Layer 3 of a small transformer language model trained on English Wikipedia (8 layers, counted from 0, width 64).
Take only the direct path to the model's output, skipping the later layers: a vector added to the residual stream pushes a token's score in proportion to its dot product with that token's output vector.

Output vectors of the tokens that the questions are about. A number n stands for n times 0.0036.
"ised": -94 -144 -71 99 152 -9 -165 -168 47 -106 -109 -88 -5 19 -65 109 110 176 70 -43 40 -96 -42 50 -200 -5 103 -170 24 -81 -204 -65 -92 313 -139 -133 65 61 -98 -1 -117 211 -23 205 1 -31 29 248 -109 36 95 -69 40 124 -178 17 -43 -30 28 308 -64 -93 160 209
"erous": 75 -425 202 -52 -141 200 -437 31 -40 66 -222 -27 -84 -76 311 -59 -35 231 -83 121 42 300 65 87 152 -247 93 -227 -101 -30 -86 -108 99 -169 96 -381 156 -123 -108 62 156 29 165 115 9 193 137 -73 -49 314 239 66 -334 -390 -140 -223 -111 -30 88 222 72 -43 310 146
" =\n\n": -46 43 300 178 74 -47 91 -8 281 -428 -8 34 -41 38 101 -342 -97 57 -314 161 -152 229 253 -100 -28 -3 255 106 29 263 -310 111 -143 197 130 66 110 -134 -33 -440 -34 -372 7 -94 -167 92 165 13 -26 22 -14 309 -75 85 221 -68 -387 -249 2 -100 -34 179 133 -41
"eph": 10 -259 0 -142 -112 3 -28 -51 -116 -46 -112 -73 -113 41 -44 -53 -59 26 127 27 331 318 156 87 147 65 -123 -146 123 -165 38 -63 -109 -58 88 88 1 -20 202 119 86 -337 -38 86 -213 54 48 -139 -24 -76 3 25 -124 85 -141 77 66 24 -63 -20 -33 138 318 93
"ruary": -118 130 2 -113 142 126 -116 26 297 95 -269 -153 -223 120 198 29 -4 92 -20 -9 111 260 -83 40 45 94 -120 -96 333 150 -223 -424 -412 50 -20 -93 -195 -269 149 141 -60 7 32 85 84 92 184 304 -153 -183 249 137 -20 -45 -163 -260 -328 -218 86 201 -59 30 290 38
" |": 20 13 36 -9 -50 -153 86 -8 136 -123 -41 -123 120 125 165 182 137 -93 114 -74 -63 -89 180 -260 26 91 164 183 -88 -90 -117 92 54 -157 -39 140 -203 -20 -113 -164 -161 13 -44 -157 -168 -143 -52 -2 82 162 59 -3 161 61 166 145 -155 -134 75 -59 64 -32 60 77
"math": -107 -22 200 -95 -198 86 -38 -40 128 54 103 -86 66 -214 -234 -147 -165 -42 -102 294 -56 394 -12 205 -75 -43 228 -186 -8 71 115 -93 -116 78 193 45 -43 55 15 227 149 55 148 -105 -56 143 -83 -221 -110 -178 -21 317 -167 20 -148 -4 -198 -122 7 -96 47 -70 128 130
"omot": 72 -259 235 -82 3 -62 47 -35 134 -87 -102 197 -110 -50 146 64 -145 -41 -158 208 -110 -10 -60 -153 -42 269 -170 -205 -21 80 -235 -145 209 91 188 -26 -24 -112 114 43 -16 -60 180 212 -207 -160 2 88 -55 43 14 68 131 -118 7 49 88 29 -9 7 -102 81 314 -240
"ution": -40 -275 229 -408 43 282 -42 7 72 -84 -136 182 -142 35 26 -101 45 102 -7 23 -21 74 -97 25 -120 -12 77 -16 -129 141 -355 -86 -151 -102 -171 -38 47 262 25 28 185 261 -164 339 -301 -126 -71 65 -64 -208 108 126 -191 58 -86 -219 329 -73 60 304 -57 126 279 129
" Country": -239 143 -18 39 -8 -39 -28 47 89 83 -254 -97 136 12 80 -157 -7 -38 39 -75 144 -57 -48 91 -29 -4 -65 87 91 60 -128 -30 64 -32 -139 -227 58 -14 132 -122 146 57 171 113 242 -87 60 -142 -118 9 238 136 44 -224 -141 9 31 -138 -35 -110 31 81 51 40
" Awards": -65 151 138 243 106 -84 -123 -100 62 103 -318 -1 -81 69 -83 -61 -38 19 -175 -50 -71 104 -37 -23 236 -248 -130 104 50 -114 -169 14 -60 39 59 -42 -46 112 24 -112 -8 128 113 121 151 105 -191 -136 -67 -150 148 310 47 62 129 -189 238 -210 38 27 -137 32 164 -128
" UTC": 77 -56 74 68 -83 245 -251 -37 62 97 180 -34 97 57 121 -297 49 -20 -98 -41 478 -46 -150 12 -174 -55 232 -47 -204 -95 101 -92 -24 -117 -117 -182 -273 -63 16 4 135 -86 -43 265 112 -130 243 -39 -320 12 87 253 -151 -6 -135 -34 -189 -1 308 122 -28 212 135 -138
"ort": -145 -50 24 -77 10 -221 6 12 131 -54 218 76 3 15 35 135 28 -11 -1 -141 178 168 -29 113 -10 23 -129 -33 -24 -128 -32 -175 -100 10 78 -33 112 118 -53 -25 132 -78 118 -110 53 73 -58 16 17 277 95 -169 157 -216 -92 -67 50 45 42 -89 -160 -110 256 -205
"ction": 1 -175 251 -115 -14 132 41 197 113 142 -285 -9 132 -259 -179 109 -231 106 39 -35 -42 407 -32 -41 -41 148 33 -99 -38 -218 -222 -56 -131 172 -150 12 172 6 -135 177 -141 119 59 351 -328 129 130 59 -92 -18 170 219 -245 19 -277 -340 98 -118 152 -132 145 63 102 -9
"ret": 114 105 9 -141 -6 142 31 179 135 -20 -198 -60 -242 96 119 104 -169 -244 5 -40 -54 133 38 82 -33 35 -47 -218 -85 76 11 -197 -47 -91 -13 -98 42 208 -108 -58 -114 -60 89 -78 90 231 76 205 -29 1 -116 -83 79 -37 -115 -24 -64 18 -121 43 -74 92 207 289
" Arts": -20 -65 13 59 -74 73 -205 40 220 214 -10 -6 -31 -100 72 -53 -101 -2 -139 -168 1 -133 94 -6 209 -120 -41 5 131 -184 -30 -70 -172 58 183 -163 38 -103 126 156 101 -76 211 183 165 156 -141 -215 -107 22 12 141 96 12 -81 -138 190 -202 -49 87 -184 114 49 -43
"ched": 150 -87 134 -41 143 264 -24 -92 34 -55 -54 119 85 -70 -284 291 -214 18 -36 9 -117 184 33 89 54 386 111 -324 67 -126 -27 126 -274 -19 -10 -280 -1 68 -105 -116 -119 -124 -259 33 124 -45 97 -14 -101 -197 329 274 -75 -161 -111 -73 -31 43 123 204 -44 -101 223 -5
"ries": 234 92 -115 -30 -125 129 -44 41 -92 4 13 130 116 119 -234 88 -259 22 -93 -127 157 273 68 110 175 -13 112 -214 96 -256 -17 62 12 -147 169 42 -106 61 -52 -84 -71 253 -98 14 92 217 -17 4 -32 -282 -154 45 40 -29 105 -233 -321 -244 -95 169 -140 178 203 78
"uated": 53 -230 67 39 280 448 -198 229 11 25 -187 255 -2 -29 110 178 -70 88 175 -22 255 -105 -37 -64 24 348 238 -196 129 -7 -2 -25 -20 12 -204 -236 -151 -31 62 -308 -174 -228 39 159 -202 -7 81 128 -131 -178 -2 33 -103 -83 -121 -132 -126 34 -122 -47 -104 -7 350 44
" Binomial": 57 -115 -2 18 216 122 8 -161 206 8 -357 56 -7 55 -119 -249 80 -115 -7 178 354 352 101 -217 97 112 331 56 3 89 -103 85 -41 13 -184 -67 176 23 58 -59 -329 -251 37 114 -155 -42 374 23 -216 7 -17 93 -178 -288 -299 -208 -103 -51 -44 14 46 274 239 -88
" time": -219 42 -143 -48 4 -161 -121 50 -90 -7 -155 94 77 -33 64 38 -64 -35 75 129 160 63 -46 -33 91 180 -40 -84 127 -13 178 40 -97 108 76 -152 98 -21 128 -289 20 327 72 155 -7 -121 -76 -163 -121 -336 124 51 11 -14 -31 -21 30 -7 -13 74 26 115 -103 39
"ulture": 0 -334 39 -17 -59 74 -113 59 200 58 -154 3 98 -140 -22 -112 -4 -81 -126 104 -39 -73 186 54 -80 65 140 -26 269 12 -114 -52 111 111 134 -217 -6 -85 77 97 133 -4 136 235 -41 112 21 -44 -116 -358 92 -135 -219 72 -194 -297 202 -138 -21 156 -309 391 269 18
".": 114 143 -9 -9 77 30 -81 -89 -116 74 98 -166 5 27 -23 56 152 -102 155 -160 68 9 1 -138 37 163 161 72 -150 67 -6 55 219 -27 34 140 288 132 -150 5 -171 29 -143 68 -59 -98 -49 39 94 136 -130 -265 -6 165 -59 53 -72 -212 -92 -164 -122 -76 -85 64
"ements": 252 -170 273 -20 -160 66 -197 -239 110 -39 -178 264 59 12 220 -179 -69 218 -111 -70 -225 392 186 -37 -55 81 124 -124 65 -384 -68 -151 70 47 -44 -166 33 46 -6 -20 80 216 -167 329 19 125 -20 -123 -154 -165 59 -40 42 151 113 -225 -6 85 -139 34 -184 14 273 -118
"\"\n": 182 114 -47 46 -102 129 -130 -333 93 97 -53 394 -13 -56 -83 -140 -61 245 -183 -37 32 223 133 23 -73 87 234 -92 -243 333 -217 81 -30 44 247 -8 173 -208 98 -55 -92 -91 -144 11 58 -36 -173 180 -23 -264 15 229 -131 133 -17 -232 171 -222 72 -129 -183 -47 120 -49
"ined": -76 -139 33 35 156 79 -258 -50 -46 168 105 203 105 18 -94 -163 110 82 39 -99 -105 24 10 132 -61 -105 284 -94 -15 -97 -128 130 110 203 -156 -287 79 -95 -174 173 -135 287 -72 24 -124 -9 -45 97 -42 -288 -35 -3 194 -166 -82 105 45 -147 -135 116 77 -112 458 -44
"ales": -17 -294 191 -20 -21 26 55 17 27 -175 63 25 1 -323 -132 -71 -77 1 73 -51 -53 30 148 -33 -112 15 -77 -54 -74 101 -56 275 196 -35 149 -85 15 -60 68 -125 238 15 87 115 72 6 -172 -24 -25 -136 66 -109 167 0 65 60 -140 109 -22 41 -200 49 276 -70
" Mc": 81 -6 84 23 21 -5 -111 -15 -81 -36 -135 -71 -82 -44 -134 -33 -50 37 -118 81 -27 -8 -22 -15 140 -111 -135 94 0 63 -7 -3 44 -72 177 0 30 -182 -5 95 55 -52 -8 11 117 50 226 -141 -19 165 -102 120 124 126 0 -26 -27 60 -31 -46 -105 -49 48 44
" Succeeded": 417 -28 36 39 233 464 63 -219 -41 67 -260 20 -267 79 -174 67 -52 102 -155 13 389 278 37 22 228 75 201 54 -209 100 -233 81 -115 131 -135 -275 56 -199 92 119 -20 128 -15 296 158 54 74 -218 -331 27 -216 139 -242 -52 -200 -32 -171 1 16 -91 -313 88 209 -389
"ents": 49 17 54 24 -10 109 -63 -150 -47 -191 -296 103 110 -153 181 94 -2 121 -73 12 -6 234 -2 108 -168 38 -88 -147 224 -137 -226 94 93 327 25 109 23 -102 89 -139 157 363 -61 202 -6 157 -128 -122 -42 -55 15 -44 -19 -72 116 -143 -313 27 -211 -92 -252 -79 233 132

Each question shows what one neuron of this layer's MLP adds at an activation of 1. A number n stands for n times 0.0018.

n41: -44 225 36 -2 110 96 -52 -82 -64 -76 -4 -114 21 235 -3 -123 -51 28 10 2 -67 -4 103 147 25 -9 -57 -14 -62 185 -241 -34 -16 11 0 -197 -84 -43 -8 -48 -60 39 28 45 -134 17 138 -34 112 -38 -40 -101 13 185 -262 31 53 -39 60 -63 -80 -53 116 171
Which of these tokens does it push up most? "ruary"

n79: 158 15 -119 24 89 -11 -31 -99 89 -210 -16 -66 28 8 58 2 -100 -101 34 61 -120 89 -49 -89 67 136 71 13 -85 134 -20 -16 -91 24 -80 146 85 -98 17 7 69 11 132 74 14 -241 1 -77 49 -155 48 174 -65 11 -60 -66 -231 -28 43 -107 -4 200 55 67
Which of these tokens does it push up most? " =\n\n"

n1: 62 51 -125 21 -141 -21 -35 -85 -41 74 -90 -132 -83 -12 -112 -2 -97 106 54 5 -11 -97 -7 -35 -212 -141 -95 143 90 81 -10 45 -32 -11 118 -126 54 -130 16 65 2 -94 43 -58 69 -32 209 157 88 76 -9 52 63 100 19 37 38 15 -108 21 11 39 -40 200
Which of these tokens does it push up most? " Mc"

n190: -312 91 23 -66 149 34 50 212 -13 -30 -53 172 -25 133 -56 115 192 -89 -162 -80 66 -40 60 200 -79 -122 73 41 57 116 -130 67 -52 29 89 82 -50 -125 178 -153 -42 -121 94 -93 -88 276 -80 137 -169 170 -210 15 -157 -144 52 86 -23 -158 -13 -202 -128 47 27 84
Which of these tokens does it push up most? " =\n\n"

n173: -29 -19 -127 -106 199 57 -122 -149 206 -193 110 -35 151 -36 -11 -105 25 103 -2 -90 238 20 -30 -166 -75 90 116 -33 -41 232 -79 -133 -5 84 -118 113 -18 49 -125 63 -108 157 -144 27 -92 -173 -95 -170 -6 -47 171 31 16 46 187 64 73 -48 25 -43 167 -43 21 -13
Which of these tokens does it push up most? "ution"

n162: 43 -171 181 56 6 149 -13 37 -29 -81 24 12 -17 59 -117 6 -155 -147 -12 22 -17 14 -68 62 -240 99 190 17 35 -21 84 82 36 -166 -110 -143 184 34 -64 5 -62 -141 -96 -95 124 -99 -70 59 89 72 75 123 194 -161 -27 77 85 46 -55 -55 -122 120 -139 153
Pushed down most: "ruary"

n242: -11 -266 -100 -156 -25 196 54 -41 -210 140 -184 -2 -15 33 46 128 167 -165 -67 59 -33 97 62 10 -53 -49 -38 -85 332 -25 59 5 -50 37 53 -80 10 -83 107 126 -64 117 8 -141 31 26 -41 -122 26 139 84 -7 -53 -37 -85 -42 41 105 -198 54 -56 -7 196 -39
Which of these tokens does it push up most? "erous"

n106: -195 -39 -45 74 42 -66 115 -42 71 87 151 -100 82 -170 3 61 51 30 93 112 69 -42 37 115 171 -156 101 -8 11 3 -47 73 55 -1 88 -26 32 44 -102 -220 -161 -32 16 103 12 -242 -141 -7 -38 38 -226 240 23 60 -106 31 5 -84 111 -70 -33 -203 251 1
Pushed down most: "ements"

n65: -31 106 -16 126 -7 10 -3 -4 -209 -27 111 -220 -133 19 -92 -127 35 -60 -160 -77 53 62 -4 -4 -80 73 -75 40 -90 166 76 -112 10 9 37 -112 76 -25 91 74 9 13 20 2 91 122 -50 3 28 -5 217 34 50 -72 31 -232 54 53 -58 41 -23 -123 164 34
Pushed down most: " |"

n146: -69 112 64 87 -62 58 -9 35 84 43 -21 -118 -33 -195 -99 -121 225 -32 -12 -71 78 -60 88 -114 -42 207 105 -80 24 77 26 -132 3 76 -61 91 145 34 -54 -7 -117 8 -76 17 -113 16 217 -284 -153 1 136 -56 -5 143 -166 0 -2 45 42 -10 147 -53 83 105
Which of these tokens does it push up most? " Binomial"

n80: 168 -98 -119 104 -44 79 -136 130 -12 -16 91 36 -66 -39 9 -63 -144 5 129 179 -3 174 -242 59 -109 125 -39 -31 42 24 -112 -4 -109 -104 38 24 91 -19 -83 159 11 -74 -84 73 99 196 71 78 -125 72 9 29 -5 -109 -50 -238 -58 134 22 32 -18 -103 99 5
Which of these tokens does it push up most? "erous"

n34: -89 58 107 -48 -119 -12 42 -109 -33 73 20 -149 134 8 44 180 24 -53 -100 -227 140 -168 -83 -103 16 108 -155 41 -57 -70 89 -62 296 2 132 -53 295 77 -127 -171 -27 146 -24 165 -94 -151 -19 -1 -22 21 -29 -27 218 76 -66 66 128 -95 -101 9 18 -114 -108 226
Which of these tokens does it push up most? "."

n100: 63 133 -68 -144 71 -3 -89 -149 148 101 -27 40 68 43 20 16 -105 -17 -24 -51 -18 8 38 55 51 11 50 -21 -114 -82 176 116 96 167 -93 -84 48 94 -53 -39 4 304 -7 62 108 -130 -140 -7 -1 -263 -14 -28 -26 156 -77 -174 41 -101 -128 -180 -57 77 73 -72
Which of these tokens does it push up most? "ements"

n245: -25 67 75 160 -92 -86 200 67 -17 -177 37 -99 -1 27 -45 146 -14 49 -63 22 84 66 -86 -82 100 6 100 -56 -243 304 43 71 -64 -12 -185 12 -43 66 -78 -181 -124 -72 28 -6 132 -247 18 86 94 -19 -9 189 120 53 114 97 9 -181 -179 -9 -26 -40 -47 -46
Which two tokens does it push up most, strongest first? " =\n\n", " |"

n137: -114 115 76 -120 -74 -45 -133 -110 -163 98 119 -98 22 195 -112 64 19 50 4 122 62 -159 -32 -93 -51 -24 -161 169 -67 206 -106 55 -41 -139 -89 37 30 28 77 -124 -81 -55 60 -190 12 -289 79 201 61 144 61 207 -45 71 213 16 -101 -108 -165 72 99 81 -110 231
Pushed down most: "ements"

n74: 45 -18 -41 0 46 -33 20 64 -217 -102 142 -110 1 75 45 26 -85 50 -177 2 12 -39 -148 -81 235 -18 -11 58 -18 62 -127 -70 -56 35 -23 36 -25 -231 32 94 162 120 -139 -1 -91 101 46 103 -72 -60 3 -181 200 -112 66 175 -44 224 -82 -86 45 154 -191 143
Which of these tokens does it push up most? " Mc"

n246: -74 95 73 60 -48 -70 -133 -227 127 -156 -33 -137 5 -193 11 36 -69 -93 -7 129 214 21 50 -37 -51 134 46 307 -26 -21 3 87 104 102 -35 -5 105 51 -4 -65 -9 -132 -104 68 -69 95 140 -136 -149 118 116 77 13 -124 -56 -24 -158 23 -115 161 152 13 -15 -145
Which of these tokens does it push up most? " Binomial"

n174: 117 45 -64 -7 -171 -195 -107 -98 -138 120 169 -21 27 71 75 -91 244 46 -152 151 148 -33 -103 29 -158 86 -80 201 -93 -301 -90 219 123 147 48 68 -24 74 9 -86 -69 143 -155 -59 -38 -84 31 138 -88 1 -29 -62 -109 -48 -175 -25 113 -37 228 -70 -37 -142 103 77
Which of these tokens does it push up most? " UTC"

n77: 21 -223 -103 -97 98 33 59 -44 110 -104 -104 -65 -7 -37 46 -126 -20 -8 -152 121 322 74 -19 66 139 107 83 -109 154 2 -93 -57 -36 242 -195 -276 217 2 254 -93 -146 62 -39 58 -67 108 -112 -39 3 -105 117 132 -214 216 -271 45 -36 -105 -116 -99 191 188 10 -39
Which two tokens does it push up most, strongest first? " Binomial", " Succeeded"

n199: 13 -76 -90 131 62 26 -261 -209 7 -36 -116 -58 91 154 182 -6 83 202 -91 -103 47 117 1 -196 32 -131 47 -111 234 155 32 -170 79 133 -73 -215 5 -114 -98 -102 -172 13 94 49 58 -205 89 -76 -55 -227 231 234 74 -22 141 59 -39 107 5 -160 28 40 134 68
Which of these tokens does it push up most? "ruary"

n111: 71 -67 -50 -45 -65 172 147 -18 -103 -16 14 3 -85 75 120 178 -158 -146 -7 85 65 -201 -142 87 -107 143 -104 -130 -82 -75 -58 -119 -13 -249 -90 -91 97 80 -30 30 36 -70 77 -45 107 214 166 98 -72 -23 -108 41 -61 -92 -119 -45 118 114 19 27 111 -72 218 65
Which of these tokens does it push up most? "ret"

n125: 28 -24 219 -51 -142 35 -29 -239 -45 29 -37 -220 -46 7 -199 -150 41 -76 39 133 140 139 -58 9 -214 -140 339 165 63 56 -75 -31 91 -31 63 -55 120 -127 213 -72 -3 154 44 88 -55 9 -108 -1 -150 -93 -12 69 106 -259 -83 208 -69 25 -19 139 -209 9 0 164
Pushed down most: "ort"

n45: 85 -110 1 12 -35 -42 -18 -128 -7 76 221 32 -16 -37 136 -171 35 -7 -59 85 195 64 -46 -92 -47 195 112 -73 -163 93 66 8 -38 -36 3 274 -78 -53 22 5 -204 149 50 36 -296 -153 -60 -65 45 94 -115 2 -188 389 44 120 -199 -75 24 58 3 45 -119 8
Pushed down most: " Country"

n116: 149 -61 36 -26 -54 -125 -49 26 4 -122 -70 76 275 158 -98 88 -48 90 -73 -53 -5 -35 -8 -10 55 13 190 -61 -36 -86 71 -114 137 37 -190 -96 -62 -16 -188 -183 82 -48 -93 -59 25 -44 175 50 17 58 81 -81 12 122 -110 -57 198 37 161 -18 8 56 -106 72
Pushed down most: "ruary"

n29: 74 119 55 -128 -62 60 -165 44 -221 -106 -168 -5 -190 135 -111 178 21 -13 23 -159 -104 -11 -30 -135 39 264 278 -145 -30 -59 -91 -38 88 -91 164 10 -16 -238 47 17 86 -50 6 208 300 56 174 -99 -196 23 186 46 -53 217 -117 75 13 -135 -9 10 -61 16 -183 255
Pushed down most: "ort"

n135: 103 76 113 -65 -70 -132 -91 95 -115 41 -76 -62 -42 89 -60 -37 -79 -85 41 131 -240 -73 2 -129 54 55 107 -118 39 123 -33 -33 -151 -128 -26 82 -22 8 -33 28 188 34 -106 -67 -13 134 -44 27 -20 -46 63 -45 -32 239 141 60 181 171 -22 165 17 2 -172 -111
Pushed down most: " Binomial"

n49: -144 -214 3 55 49 -135 -143 -37 -18 10 0 -46 -5 -124 94 109 -194 -50 -53 -2 -190 -3 -28 0 9 62 -79 -227 -117 -132 44 150 -23 27 89 290 39 19 55 103 -34 135 116 140 -66 34 -78 145 -249 64 72 271 -93 -5 143 -234 -293 130 87 21 63 89 173 11
Which of these tokens does it push up most? "ction"

n91: 115 -121 37 -8 213 -12 -100 -227 29 -104 26 78 -64 113 124 123 86 130 -112 -68 -68 19 -25 -147 -18 168 -130 98 -25 -47 -47 -138 304 -46 101 -44 -160 106 149 -152 -89 -2 101 -38 -29 -54 -16 64 16 12 29 76 -88 -36 9 -24 -41 -8 67 -86 124 3 -114 -32
Which of these tokens does it push up most? "omot"

n5: 203 6 -72 155 -200 71 210 -74 36 -332 -64 -22 147 -75 -53 214 -55 -75 -215 86 -116 245 7 101 -39 167 28 43 60 -4 -180 -98 -105 46 69 0 -104 -75 119 97 115 -194 -198 45 122 -24 -33 42 -229 9 92 10 6 -13 -139 56 -82 63 266 -107 136 -116 18 36
Pushed down most: "ined"

n231: 13 -49 -66 51 -37 85 115 62 -4 19 68 -60 -209 -8 -103 -63 -57 -33 39 148 -93 -141 78 23 -23 131 11 34 183 -49 174 98 15 -229 -34 13 -50 -3 107 -4 57 -168 6 41 61 -107 -46 -3 2 -141 171 53 13 -37 -24 -50 36 -5 54 1 11 239 -98 -132
Which of these tokens does it push up most? "ulture"

n73: 190 52 177 56 36 328 199 253 111 -230 -155 -184 175 -56 -28 103 38 -21 -12 -97 -58 46 -19 102 171 -74 -54 13 -118 143 63 -348 -6 105 138 -108 -175 22 -202 -104 55 24 39 215 -67 -76 -152 -31 -92 20 173 -27 -87 76 -183 -59 -148 7 33 -226 224 -296 104 -197
Which two tokens does it push up most, strongest first? "ction", " Succeeded"

n75: 21 28 -51 -48 4 12 -167 178 110 -61 21 -58 73 -92 113 94 31 97 -52 -16 47 -74 -242 -103 -75 51 -222 -111 -83 88 88 -199 33 -94 -195 151 0 -97 4 -15 -53 -104 45 48 45 -64 171 -61 19 -154 227 112 40 150 -17 -57 -79 -14 160 150 -62 -19 171 82
Which of these tokens does it push up most? "ruary"

n46: -148 -182 -145 -120 123 -36 184 -97 96 -157 -58 -79 -81 34 105 95 66 -97 -8 -120 -108 -18 -27 9 149 -114 86 -120 -101 -4 -13 62 -107 72 84 42 -21 -51 -117 -148 -104 -116 120 73 253 105 -108 14 83 97 -114 100 -86 -10 6 49 118 43 57 54 -135 0 352 103
Which of these tokens does it push up most? "ret"

n215: -118 -58 29 -53 -80 120 150 124 7 91 -189 -99 50 -103 -48 38 72 -8 -11 -60 91 54 -23 252 -167 -46 -119 -196 -21 -136 87 -155 3 117 -102 182 42 -59 24 117 -155 -32 -42 -240 11 165 -58 72 -3 32 -124 173 -136 -20 -62 -144 104 130 150 80 122 -21 144 -70
Which of these tokens does it push up most? "ction"

n253: 17 85 -42 -104 35 -253 50 -96 119 20 224 167 3 -288 83 285 74 -134 36 -99 157 115 92 -62 52 144 10 -48 -131 -144 -25 -20 -77 60 -56 -103 85 39 -141 -223 75 -337 99 -70 20 17 29 -19 -69 111 189 151 241 -333 -7 8 178 -191 216 -5 109 -302 125 -151
Which of these tokens does it push up most? "ort"

n159: 163 -33 -12 147 -32 -199 -15 5 -59 31 131 12 100 -73 -162 32 -239 41 53 -34 -70 -196 101 -9 -3 -97 139 98 3 -135 82 -67 64 173 143 -145 -260 -106 -177 11 -33 205 118 105 19 -132 -37 126 17 -12 -281 104 -32 130 196 13 -50 -50 130 -21 -65 76 36 138
Which of these tokens does it push up most? "ries"

n110: 246 162 92 -7 5 176 -44 189 -93 12 77 -211 46 -179 -42 -135 42 72 38 -60 75 160 -132 176 84 1 -38 122 78 -131 13 -224 -33 -105 -42 52 9 -17 73 -126 9 22 -203 1 53 -51 -72 120 -71 -82 132 -5 132 -62 234 -21 37 -151 -78 -190 -88 0 -31 -135
Pushed down most: "ised"

n78: 234 197 -171 -112 -92 -109 38 92 125 120 -63 -160 81 53 55 104 -110 -119 41 -41 169 -153 -133 35 20 -117 262 80 -64 -57 -15 48 249 -34 182 34 2 -147 77 -126 187 -222 -30 -159 48 70 -3 -54 120 -176 -134 81 40 -130 81 231 31 -75 45 275 -320 37 -235 -4
Pushed down most: "ction"

n64: 47 -191 -48 -45 -97 148 -90 123 48 63 -63 181 18 -59 158 -17 29 -48 137 -133 -28 -69 -82 -32 -112 260 66 153 -3 -125 0 305 4 -102 -82 -126 -161 -308 103 11 127 -49 202 95 -30 -84 118 106 -179 54 -110 143 -50 6 -9 -47 103 100 -103 -51 -195 19 -134 79
Which of these tokens does it push up most? "uated"

n82: -22 -75 -100 78 74 -105 -37 -208 92 -80 17 313 40 -125 -13 -143 29 -11 -34 -1 241 -56 -101 -117 15 -26 -23 -18 -91 -173 203 37 -47 47 -276 -172 -6 -14 -15 20 32 -44 -6 59 -75 -167 210 -49 -15 135 86 228 212 120 -17 -78 197 54 45 30 14 -28 -5 -40
Which of these tokens does it push up most? " UTC"